Layer 4 of a small transformer language model trained on English Wikipedia (8 layers, counted from 0, width 128). Numbers have three digits each and are written without spaces.
A neuron's activation on a vector x is SiLU(gate . x) times (in . x), where the dot is the dot product.

Input weights of the MLP neurons that the questions are about. A number n stands for (n - 500) times 0.00066.
n13 gate: 617413371760446416701422221587449647318600518286425493439560756565349485644651429580482519639235361450511676629438573457298489640409285449646559518482686291496707765343554474525543439598479514482615559533423297267601521576463518423507556326472722485474723639467514457656596634399411518453636464518579714591440486548377543507467489323194610517341573500670372561597678429531321514485489
n23 gate: 366448529535294484578623465610393356684443490300519516602361516516407523580418475397389510373590443614532572423631604574251408539672296616405552566577513457427484632576429660556628282403559415471599533503634598564353528506638452494506386667484401377617481284559506651421487503664767474549550699601653403526617477389458497556399693654375415460567458483566328321339470398488406753601516
n29 gate: 694493564511582307631451475724496532406649377567532576401489638343607431496592436590287459358624530518730365300687351571514656522228560287450471434382413292186355669415382409580529590421420546445418576279522373346743430371698514486536310536542614515471288518704700471331657637331400478417643619627461529547341640562453385460646540449339518373482624400321522525428467585472544388712482
n71 gate: 519626500507666496464518461514399199438549475331525407598465518557578337571522398543373500422277496661347496649515713356272708533381231496733482551436549659570500566748621449611664471550493511569521301370540440149429507472522461521400524525416373644543556282471688621629605559511422627453474350623543647418535761562635407197678285347301346585611370526472579663555507496376580480569612
n72 gate: 803362714425440409475299429753660600497514709383521687390718303543689435678504496482308651457372354493435613161500576653384603485540433554507496573521416467507525472628568598535550435201587652362525555402460489304561581289559597514386452543475386604677380443605446389518682444622667445540538303610582518280281399526350550647617576621407574328478562345293522382565596688528416439464439
n103 gate: 439629497614316643430463558656392579513452593326520535580625398449599189500419541389486553462511550358665514668507304557581626454396298424691409588648460439463354665316304598480335462500527588608462601563458507500555436486479493530514513417483479421667348527720473259794560415283616507642334431422456424614168510563524687408546293511510480678652483447574556390414713616301472644353483
n105 gate: 456121495440349655524747371327486449631564509335353430485436532514394514204377390103358429399680640532834566375632604825391440486594246463404283765579626293546518609606829495518417672481459432702624730575476331694532054463604603576472603463386472591631527491754648412559859395477762415706655458459449519668715570405829598429689477533449491291950335270568458680522404257420401592712430
n109 gate: 577401530547543469473347553812415473408440419727363398593513537567416630601462450622537604349380521546443435651304579459500537321752325581570712514530477374427437490594554558602540537480523361459487466408541453560628622429597565448648334378447403636336371543606608554397356636514303757684776510633510642439251608479433544497438470676672464439520551552176619577597576547536243545562554
n124 gate: 658246449555580278523570433357422683544624523340529439537364443500391471433572468412510444513580597405623516731638441631386424536376686377567670546445475433633325424234616441453429577373503497536388402327602583449346627432398445329625581390427510547526288487330522487449447650455522572584534290430417445487646380812452526622480639641407272466503595689472542484519424411599605482605435
n127 gate: 653584592430557464342603670420497491457450458525443685520303506614548429497377380462298516582490586265357646586500619402400447678330559532396519506576373464509535450453433500488525580609574534352604697484539321345433353325598695709306390427447573626436441494723525462519707559570468413555463481481459500334494430701325618513773296338551500457468471385466513649540671339479503500497375
n131 gate: 552696468518510400475462444600479279596374404378479691493660517247289744412633420429437627328702522510489701405349410624677535647429538468451565414341593372500353666742567633575415645450366538629609500454536528349504285846504408313595500280476521537482451538436384475590619387493594482411433291420423716741465596561641738562212475522496517558592496384500589339408489538408418631482557
n144 gate: 343434402418691620417571565243477321557529707341435457424526690546520566575413455454565315481525449445435683490397663367426225480517417329620746500415596578481426349506300560662604392428270648590442377513684458542435625549416546648451431388494497357450571419473412497625497557592412557675349615484435648582506447400474490624563372677415490538375414736571596529569466565374527345693688
n168 gate: 688469453772655466428694716510400642404450442591661364446460436673571410466562577490470598311412546453279542524774348470413268400727527626322528552646404380617560490490317524543286486627497537441412524514399275652547467439479397398483490572587456331483660712417537371510590675435436431569589275510307452473681319476490544409625684639480510497646531507450356541464545480516566407797500
n204 gate: 456291619519410461599564545441608477503628653612494575346653389639606641332688635520631586465514277468464404484510720305650558658621554572420503292788547295430484446494451424481342494500459704395680562621414484358423646490526536394426419464283423309399433452599477435405467460600516437441500328506494484406443490424338568682474662559448573426591546640538546368712557538724457506444311
n209 gate: 510403359490748413624526415560410671619565520431546391556442286503323487480497719586471520608561603490556500408450657377718497561567610553431430564665770445396526545602619581320375467510307529349595443610429624464474393497257543637240366633565700216543558363386464493328497302470493393507538407607490424580588586325404560371497464429589630491536373640604403461322565513532319472661453
n234 gate: 699683617396552366631538486399504345368338664500438427283667681448465645476663455563483539579526348404604401597489496294630338525370524476521475532309625284712531374317629419584490695413517599440452553518560521462642493583436605678750500451757434576444462445440673368548553464594348429437343382236569612388589531642549573553557347475392640473653373543319461289470332503825627467468433
n254 gate: 602485486623443562573226257325438579489393504471536438500642447410288430633426521620375515385543496582543456442585255385582357441434475667557412471529352440436468443396522794384637540515401610738618500515515486421719443680404660542536517395415439346537429275265860330752375541558550596525625543496493384580429496419435326359666373437302429548724559776567749353361600386677361455515449
n260 gate: 755601548341775771511587588493402618464441422291559593586606380555471504489326625433368473482352600536567655164406485618635379674403634552493289560522410416806489518283519319360511708537482500372507977582553442533378442330443612614445582582504559554470453394523463533318617416467482470351415459405548489489562511659641470584474318504348394468793335236318695471642641522464395514508388
n268 gate: 574722384507756536766469518471525581407553618489349415567584657599440655391345458293514460268397467521543439324818371613308535276547160486693356449277403566392395458518507615586337443682486734367599615711616469447489490426442700558578510528584387408496618279540337468497385405571482687564288383490507617447441507381642507536500539514631458480475590602563461539405409507394320503439761
n289 gate: 467790576548626519481531430551442497590206417307569497655462494446497494538415598478462451370438586594494422408659393248422468497651591628629468471656506378400557366487341613509551395526534472549297591664285456611646513513418580454465383404415415381297748462487506376400494582407503513436380730528535484503211343357376426673611545679344528543526445543503526487497516487515490618779477
n305 gate: 617481471513554458631639538351542474369723406576541432582396462439446582542480354529659361446573490535812510714507611447554548621344572429366409530442462533516560481541526595534384532662346399520506402302582414522365462722648481447397475452411312357520408401666353336374546400307647457675628503370420542319535397484513439467523490595635393611539640503629803279491556599463510531690299
n319 gate: 363484283355192552487497449335422414531427416296421577517377405698542510436438271419369411647427550484539435602566630546513564533679431642478572648484544627589427468506478533566385400471412538428596422562431411481714579526691646525615423710414366513614421694549394384459366566503608562380312558487730632455389290575522581457507439457689478583580673444538282542704421580389474387457432
n13 in: 546541585534544455420672646559580442457334603409618455446396598442674372565437294531652493598341318608322437585538757564631612476583513414595521346216523560352581490592298636331578380259500365625357580393566527357435691514549493563660204630409469585593530497590831616557423366435520643569525404621371503397369493462599534458354500503302487684435535553711694446398570486503545617430476
n23 in: 432553491397558509601543623578569392319291332420472491448552564574367311617437482637355427589400710360581623342614576439512482187578582391414680437494340590604439330549363626575416363394530540500463588397472638506630543339408519488481647410528620429494549644657550609384604599606343358669656568607519606497595385582472671306519475471698515521593506519445481605410554598470450624437459
n29 in: 520417537462553589580494562636385466512419497512410443540451519550635647703478534430478268500551598500447404738414573669451463430427365396475513449497681432491571290606491577579409340453567321525285360325599481412472614469500351348578388702577441523598410606554547377586417455440662331525691402506531642342605320417299753448577632423663339545506525487358417616503506743427548527554608
n71 in: 459521602512569445506530372552402356500652697551429364433355642575434320527620405555631491515357450530434515626491469434423601482320273573557488525337565525473434462554572384477473518360295633570458454409506482338494432458611555468677433748574168553597568414433650458547512522373261619409472406577515591618509730598443418330641470371464467641572488500530488434685540566454573511531448
n72 in: 661361724396423469479437360459493333601520554510510493738507470279497732601593393327390490383544556556534548423531534353477370486578421409483575318352162507546540490697443527435520402449543530582547336490466384523420361389497334659242652588447597807568510473503446651546414587422327418439835466444527409554473790558342517524510520493436559426453473354516721333578455513519319411438320
n103 in: 608379639413573195463520345574561447416563604341556671479402605490643683337357404466546822341392604539473473410486541558602477673453719570411568629490438752392668628517503632435527513574546470568321212392708510440360271393486339558350384533536391652433543421639676330395558517423348643413591527437553359477520651459583530538415533364357480398463453424399385430612631447555564424548598
n105 in: 569645304709657351567470638426476569470550512722565667578466390350685319635532542827504476607375423435388319677539422280439385504465542621515586314508511516671557553558314524707612577512621397406373202512524439350504565512532407448577657543473508508527656542524091624416197592484370598594573461523596706395393186575376317770283574512535481530434916420447719346422536707560465500543578
n109 in: 359393455513586503520658586487471589525322306586440594558462519647420595439697465481618701344580614756468392669497490296535652457617399506513588346378606480655389617481667415512513574513487393507554376380444386529407585487477400367442485674411618677731509462190449388569457410600510484584550477554411681594592471405673303698372394533522513454555620440632467414182543516460445585536549
n124 in: 431406527434491564473682571335482646459651452263488365345459335417473567351448680515429463376474618344434643375506382559547361503554535611550470503437523420635698371491381543567423569668663368545565488479512529500577509428460656359673299599600476450415579521421363485474506497530494394584541527635681650530468440722440641494597482442318570489521639605556412417601460379463649460737527
n127 in: 387406374410570553578564472416541561611430466457433516621415473611543535518418463519295424328437610494587446485547447686494402402431570276567422311620431625728347506528522497386377506497801321544626547466380540611605500537560435464349405574552297426550403497506374342591478500503662491572542454576466671649348348418661537674462609446580524441540553309376641694658315509568384635374425
n131 in: 552621467397474486412503629292564526555507490490533537549121601477533493334490345567302377477532472559577673702541561668480447551466624657513527473370306662310335343401493622406473367580552399642553608433439405699424578530371289449530647270326437220517572461416391403624636521353655629389688690444490573493569550558626487684663477558517340427477611527559446431436373493673432497392456
n144 in: 651382414337582575556570527522541436350381423543667546432570315387518416663475369519543522445457680455383616592522531503657460466553431342354744582574467411385600618689361509458426549289647379534353413575365482521436636518500568458475518457600433631522315570494571398349613452707527534388603793573727404571406636415343475468578417349365567609441559503557584586604624454491397561563578
n168 in: 585439510399540462376304744588394587316503486497427500618540610645490562460476530480433278306187486307446479406380449526556600428292454639380641593524523423523480421520622503579291317626490523592715538503290557564493619490424486487530497473547604433476467587346456696593521395747403431411553591573772381357300575607402503670314354428183527646351620510450418544656469543376654455641575
n204 in: 272452550398425352426640390605487506537588516428362650687322565235336487532429591481462432412524487569418571579616645538378503510276534398569458639291457618578497425582405378543513595401506444487708455586429400475459494389468459454389488525519412661554400409500509611276616451722481529510600548669689522545391557587418525812768408532424472755465452673553577519406595550387574413545644
n209 in: 430537443446543384500500384308707783585407379553460372624530533473703656437565288433387569321533455661564415560688452713457480630500756402533415603503435299582414385377470497471483584530363434425460310561626374723457622426685463464640655366391550385547540669735677363539340431443361476605475688523696426399434571398661382383387480637594464375453548414526598587413465457406473573394689
n234 in: 438527262713513588686634368473615391438490554605477517264487634364507713599517513637536555563676517552397405374666514584261401497628435537378622452593380648421605552474603794245390440366555395487513524463446378573556444583568577532636404453631464376651363658378809343405585462443566625493667590566500386319477416575490537425303453588384588497523487627621423318436531332516625592615386
n254 in: 645556664678490461382541330842434513283683409321302474647551481345590562497219676643577424526409335446688418403615533546481388507507617679590661374406472326373564630500351664384539565487494500589429595513579503445410573500450562503645459471430439369412335299530481419548391670545538526480571464446358367533605614342335558480434481507452649509474385450275500632537683471478513472395549
n260 in: 548373463647588428565597564571630524479615395415518423565596400656634494506503597401573484385427615557463494436497544597292524419429416371658600406423360487410539554433659360512552347602309343453567708429419291649448455730459500405454497491542421436605413585562445264620525633380412584413478611576430417602588595503387583453575315491711666432521264500416469515438652382648419453725447
n268 in: 658428453436647654572450537313353651421500486463577324468258536617342610147534460381497365420595620391314620507514411378424470352585318625397671472456556619520380388456446565559291402639454593432423493524242587523581573719469677314460354541640540339565493570343396463599325361510477438364560591633490605473297500562497619638390750730665606481486562535665507500532479497399469414521418
n289 in: 446528491512539442429449476555638455591473713548617360564729336645518365545620581503749450635549472435373346678358328447470371654402518521527463420594459509601581423575591580447464482436709568571419445424339500485340604464627601684482666482422623390344670389531588624521349406588479371619288509542365448558581603420346418472488576509479503442509334619545439500491201497468466534500439
n305 in: 392588434546494353295605549602734523365431526583514401402474366546560547477532600547437583554410482358402488468509359611639357526494616366534477503439632587398397307509699471441382593643472469538494702372364443494319565520470451455624417384560626575523611628412376324619609455503577568378415543434595616517375480397555532473559468559463665519474515560531348601494646634411230585435564
n319 in: 641312387516385382618540637576510422405516310363584418404376506635594586381474674247565597575768382590572519444532522486497484545430642728578529461484393480438478645416538481638670472449706407653703564532567413347622534500500551324553406491441716435484438556577610396463465516342550538478470532556613655415630623580497668526455389535481373412465446315562446328306494609336433575372293

Each question shows a token from some text and the vector x that enters the MLP there. A number n stands for (n - 500) times 0.0073.

" two": 388652699550388652364484592495410500374472305609431350460555624417775376391512374615533456464624447576464533305464487714528420329592487592558537493406542593689554400368382479454280420501617507745686389577537648549565614484474642579451499353471610271573496502501501496584501830594522294380436487377410565271435610400425426534420449506592626413483556389317569393505459466666616639420462
Which neuron lights up most? n71

"ired": 392350569332635658465592336329393621493578346571517340466562428263569448363498589367756384516484541409513461359502376591419490366645502540653531175540579443499751505451650456687549491406662335493612344641573605433473581509375420397664685526583636450346525457581475513430570519524740565553458733485441475129387493478444486703444586512567436557512639443494568588535515342458499451623676
The three highest activations, in order: n124, n71, n268

" 21": 605474651440341391280699521518461577324422396669523530358538521635564443402349459617629443331619606490210519433532315669404444298582480553582332467399508679432594524397445324600475469415660449521502423583533609536617713506394569541614547538472687207566566543589504676492613522530466547531636380372472505355423587571388372663397390629407491512476389318611581556542453556453688549503525
Which neuron lights up most? n168

"m": 546244533611569553451686387463658291413356589701588648385389502465552484637594643777510459452537445385496508408418463610704637382515552213632439429544489784636491310515351512511769684394509545532524341649693402574435460538358481404575602581617723466340503388226369419459447566601586360554470521592417498341402407468453544442347406635396623388555549378457690495581431502406428583494479
Which neuron lights up most? n144

"Tr": 526530630384444500553757547291488339480292322355530591461302404400676546473537562627405381568530547397414456304455414796601415323492579411416546492481462686583403555445455403537519299507451610392486148703580588453501433401547445460619504571603485531354587488569582488486710554636543503434434457458490613535762654463317424678433419629324513444514690489321727509578545546551503551548540
The most active neuron and its activation: n144, at about 0.48

".": 417499404505537369529453379379633483628556548557448470398316444636505348315492619630461532435690684471397340775408426679413694428573463522452491602514428652549613517604491403286378294476522420563529519666761623533436518493408510441532495644585570520573618498720523469644517502571502448273502516608486500331358533296496326418476384599415572494554773307734612388417609294444479496550484
Which neuron lights up most? n209

" a": 226393454497362539390591462545559376544358418643477619403455463445588431491289462560567492674655589592602410391381412699410524465613812562522592461412613662597503557542405458452579526495559500476633259573462547597387408578439514690674500376563655501436537617499506448613463486492514506572491368473588529209500667448478458525563406540320463530610590231263469501451468424502649574483617
Which neuron lights up most? n268

"ides": 460420537379503571436579324491474551500694369506378254480442483285495272334498625601551479461612405557386440452486459452635649548579441554503560243731625484620376656401515536597454414391473463675588505653464546573569694486701397344601628738655319400386532404603495331531470667311812348563499496431611486407323597378488446676479613556218477699622433452710541521470662338364385442461484
Which neuron lights up most? n254

" station": 394419469672374439511696547626459226482356459321566577477384763508498370288549401598567498380502639413436479429566367720495541483563568587533419512323585529618697542298631327663677451381499499496630398615420739342526598566423526469656519677634426319277538510525531389575603599410481626444445552586381553238534584367465414584456413612459471613523547459590587264579515374604541524585486
Which neuron lights up most? n234

" pro": 373468551457348361389603505493589643368596515571472245437375486427514488441438595629645459587496597469433399494518450721547415409636701392433579397765528592306636319415590527500564388319332444488857476722532496576396664629572607420382633479473506564448640499526445526447577623363585333300519273458570605568520744435533381683388381681473547508463436357521586519461495401416685425367457
The most active neuron and its activation: n204, at about 0.31

" t": 472421526395413341378651440363524609499419444586666298456466428456482476450548547606469308514568576503540430367205466779497587323529592605544404549557533614427457255471440537553519540226525497489633230557428630578376601430515628475510730549692404333587644541398277471644604545498599629550598466374406564397585404604372592680452356544414490587412460448494778783492359463418605570616451
Which neuron lights up most? n124

" since": 400480475425662361365479512502614486434683458489619439508508471467453257512526564425445358450582845603469403567530485626495660414586444505505501438279412551425461509596711459498441324378521425504551456489923640355622326592415461518564670675610507442368414464734492230625589495347709498424592294523549589348544682332475355705451374549489474532510478449579780271544526346484702473506362
Which neuron lights up most? n71

" (": 373498536417646292492388466457504604480446458575387469297614606479500496239515552617454398539617601316343475571394456834462672372588678477543569491369446718610556441490385459515608535460430441639493482481640539677643476378423535406523468531385656524558563563458514502476603568402522381450587500545517663236513623405599574501475458582249444417593510306541586503480680361426518533362493
The most active neuron and its activation: n289, at about 0.22

" on": 441590610552412504310644512480580588476634408524572525364402406393550414381379647538418476667685518612527461321436386663396625423392468611447511378570494514765485495434476493436425335334429516428579366572549684499474466469558416668547515526589790426425590616795549387517574510366602415620423470426529673220554677359443437667438562491559540620465532229471621309431565434323592502520524
Which neuron lights up most? n144

" to": 452460440435630632406437472550527508435595414490576496437455424446620474475301738466584460456590626584585355356604379621550641576537547545393383430605274578472534588366427459371530590476527539437567570628489550538402465491521564624422706539744704402289466711704677471642548486365538382408430447599516620316531689453338473805504337610477598489521609182396557392511484298318569334478386
The most active neuron and its activation: n260, at about 1

" the": 268473437718400543500495383602419498442518458553482587529443498487495330393431556534537391567667549651385449507442508665360473501449517582465667602583404573529551560423492485694578628413425430560498457659609601496760389508370555626440546449342594479423637592461609457593543625403577473469516474507451600318597603335274329596445382423356410408575519095361643527594519480490596633520586
Which neuron lights up most? n105

"utes": 319407443366340348589483590538501522481684446656307435387426512316560361322484736488574458582619435467672486521478424603778452454551566549414427372656605640539490564379579409687519437364604343556494371635554533522458664477505569427609500418667346425377671343618532483625758609640270574336465292480661514329340465487335440319362605557624398646555685431707652400534481442504426504583464
Which neuron lights up most? n260

"p": 545394562680507484452426536386529382482716543421476452407509476423502229431515763620556486581532499562387565759507405529468454431595553308550505401428404612610606945408320438482415315254479356545520514552662472574571511407626555355631611551612661727402528327611421359613561421465628591452427319624522484407607407521505273461268314511275462519439514400791661479583510489544402660564383
The most active neuron and its activation: n13, at about 1.8

"6": 455441495685483373338605339404536461468481520790382363393425575601538495477543733430557391326556683373482439407381240637520494329533498569517553680451659712703494485572596453386786516632525592503479444696679591596457551426334488399520496448422298505303666593490548498443458595597545439693487350575417504397467415260469610532599434361493519378388576366392627403451639401668607524602531
The two highest activations, in order: n13, n131

" Management": 477305548487357433547497554534404444439556464467364539460322469343651202343510635462450465679665676464374481575490417747481617473578674420565600363573493651612708633386449381473681350351459351378592403569688647487516571548460504344666541462491542578472609291618624382645619514568362555348318362473621452343605481444250313511286517564482362558533534471655539364653591461562572542516575
The most active neuron and its activation: n124, at about 0.3

" is": 468503521451561538468575488506581315469687527456575483435469544455503500532329363398547298612572428543494260511377375626469668499558357387556471466505636637607650456268574493619520441514338268591707393559560583549536647414572603576566452670589724431435502618421501460697612590468477414523509336447505556274488615445418440675591519604315609556595501185561585542400534269555512600326411
Which neuron lights up most? n13

"based": 479335639502551387316587439587535580470508609600595342441324581463606432241551542493573395650630791477415508505436439693487588473527594479583623347542474570538609621415416340512728369437531415501616392546319612570462450618488410571515590518450537575304570487435624505513474556677341529536243511361602571214530507282481579659636602441373368483631563271385542435462520403527476470638513
Which neuron lights up most? n289

" research": 514369657525407436502408431549517401288475367544468519485337484476487423356717522507508434598639674517394537391506488653411574376474746408512516288679495616411620620245494385591556491374458492445701388723472687580542540605572357482625468551488519599333582440562613473516555776522523527382357408458573395316523608310314414715624419659476411585597568340695582219596461409501427441551610
The most active neuron and its activation: n204, at about 0.4

" p": 492429424444425414460497307334476392478503573561398448464437637292576509479677546657426377586619564577311416384362483645704483124765739361550471610557590608677379638505548425462659481477517665501483315624608563689545433461557715519550784473623276526483595402322499511592467537495716480388377618456480464417652259523449411594392367530394493462499523444461667428448503455539519508397280
The most active neuron and its activation: n234, at about 0.65

"N": 427483547525597228459601658504462455508521450533269511342365614446679485507310387633534427479536628443671485405452357734660513609414488332345552515433486482542439539460544515677663629385719375657508473504614524359616573271504591376421616530628404442359705710392460342388428562611422382474372384631342575423454685389589560361286415513527394614613743479525642525670467509401492627589402
The most active neuron and its activation: n29, at about 0.48

" Ant": 371495428251443423496553637581527401439664328523520853390363498488510489573364623690461432596575459555363505455334474733573529273537612520431588499632427649607438492451317487596544443382393561425600311566321552544490538297438341507475585388558517524384538403643477457646704587332333660575495176576565584499516586538315397689286365422276450623576581504509511680494514599580570570547681
Which neuron lights up most? n268

"\n": 437505587498575405527394504351667477493413378607638461329548444589495469405484576597350446424706590488580489496273483781313610350623393455585502442363523630523605504445419455524351536361462521780590460557736474553477345421411608587497514626526480497320480431657518562402484889525548473639517476567406469443357727444470501624425507551337438481560476292388635567573598398482429491313485
The most active neuron and its activation: n72, at about 0.26

"-": 515631530455411407592651491384420405389501546613513439359285542561549357384637633670467444553649654511610370291374277904533521494519336489574554478373445605619492524552342482589431489530597476486580383573599481483538391638381568581528551432336485341607575380466481467604535553521454363543508549478508663336554451433371413553566536536544562537505378315484434546422680319459533613383680
The two highest activations, in order: n268, n105

"ley": 479437570447525268575502582458418399571567504419410356469614497341600487295646422613738389529486484515467515559447440572669501413583520556568507445607648586696576644438331411508530385421638169519557371654640676532609684267487379563636592627668516487429502342419450408603688541662266442394536256591482663213389658419577592439214406545500515522578471350493449443499507481609435598472575
Which neuron lights up most? n109

",": 493415457529458368528626452501494475433431518476416558419518572676435343381421456627476336482694629595404300525521392588603415623450440595371505537494431679489590388624417317565612539432542302566629445519567609551573477469591587395481563604575538505411552587614592364542610588429381547431477416647460496132476734260431449585524441427401537562624577263772601498572705405364411501529502
The two highest activations, in order: n71, n319

" exam": 466329565344394498563467529413349511321535426590356657329364571363544312517505540427588468561671662487393540415457524708436542316508510494481634483594351613385503433491649408538705558367457442447533423722394761736558515605539453475597666454553518311448541466639452320516481477495658427618484588628381531440633783409339497571301387619217380474512492561658702425521443342563619528444426
Which neuron lights up most? n144

"==": 342466537412599428613522609281587575408552489502584411456504566644516324440441470609538475593606515395271363519182424526378449340545251573409584482548378594555757566295713414465325375446538567497523287631645604450265756529539583426631450686657426560272603433424581476418549614499548477451291395588536639511402635496603519625624538751610557474462421274632656466647535434453549514472404
The three highest activations, in order: n268, n254, n71

"ates": 433347426571525571569629448575557471580533536633272479318396436242630276376562608440488410517636421582507426410491415568503594416640382411463442467643555528677507542404630514611513315522511392616534515588566492664319607574437509383650643797585534214392538265760551631566559670443554383510487388451588543289322499349354497605484504588482599523642527263687517483437540327488569503526479
Which neuron lights up most? n105

" of": 376571466492536423397653519575739537561763632583447512385486423536513384331458474573570492520593409503512418525367351628534514586525605575485561512568415671547526609563370399392423325515482464397674357581615519548506424600355506508535431421479620515421544405645707386769663476465408587477335481509479762247591645367336436529480464593491431569348536231620640330549504331271507429563583
The three highest activations, in order: n103, n23, n305

" are": 416634619482615646452632552447385484426704306596385480427460529444632342566498413464367526545659452583381474566486443626561480487531305459652457454384494436708567413384456602589211424392454561642653337538555661491388519382605605723474508593566594342501379600435506504605472697451535309484452641328477606350487617437224464536484533309520672640594588254457740437448536359520450682380419
The most active neuron and its activation: n127, at about 0.32

"ter": 360276533403360400602586576412443458508640373580471512463468541584648528200576742650574479341436447619527536641466522654636559428419526548574495325653458668531583369389310446393637521483461309456450420691540492480600497287377368368382543595655637563455472532426573576736484579469455341539538384629458670285377547464565486398255438592519396530711619434581644487659464435458384729601508
Which neuron lights up most? n109

"ove": 374514640312431137492592463600443457430560328431411576381326535430602441200408541551582452505477574574593524581389351513531564519521466602469589435652529687617623599458257275665576426548554383434523541652572523687564637379415426543417622399523524465419623400488612323622678546587325592555483357446586617271515560388428474560266468415538541778455537484618538553599457683580477644591430
Which neuron lights up most? n204

"one": 325564581441387672379517471333420535395575589436573337454377500475469536404609617449649482435472528620643521473568503725611359554550668441404514405404664561599547685295368398510553426271671360575554474663339548650448652506502420412473683372636519462363582521550475457490618594418621462654515602553527506336238342421489460533365443634405350617642387265554616479558559449509556711582317
Which neuron lights up most? n71

"bert": 475445516627460263684535562359425350451673430596536322435369453612490474407429578587678443569509596505365572563433598796455619506614544473513520463512465678547624590379204393528718442511550131403548304706469550570475447277413451407454521482568501492447531407347516494799543525559344412543569402523399570356503735355597585492335411530465561544520570435614557440603410492608404551511547
Which neuron lights up most? n13

" by": 421664589481483514313674403400552536481706458577645434300490516401579293272300583685419360533564601578459485520465381654241625459539525538540304469433496685637460436614415555504427505379573526551668441434530591646537454481509398582499509469748751354392484512525515582589580632608651463532424487421425547224577611404284548587508548556590733513514531203478545421505483381433473484432397
The three highest activations, in order: n109, n127, n144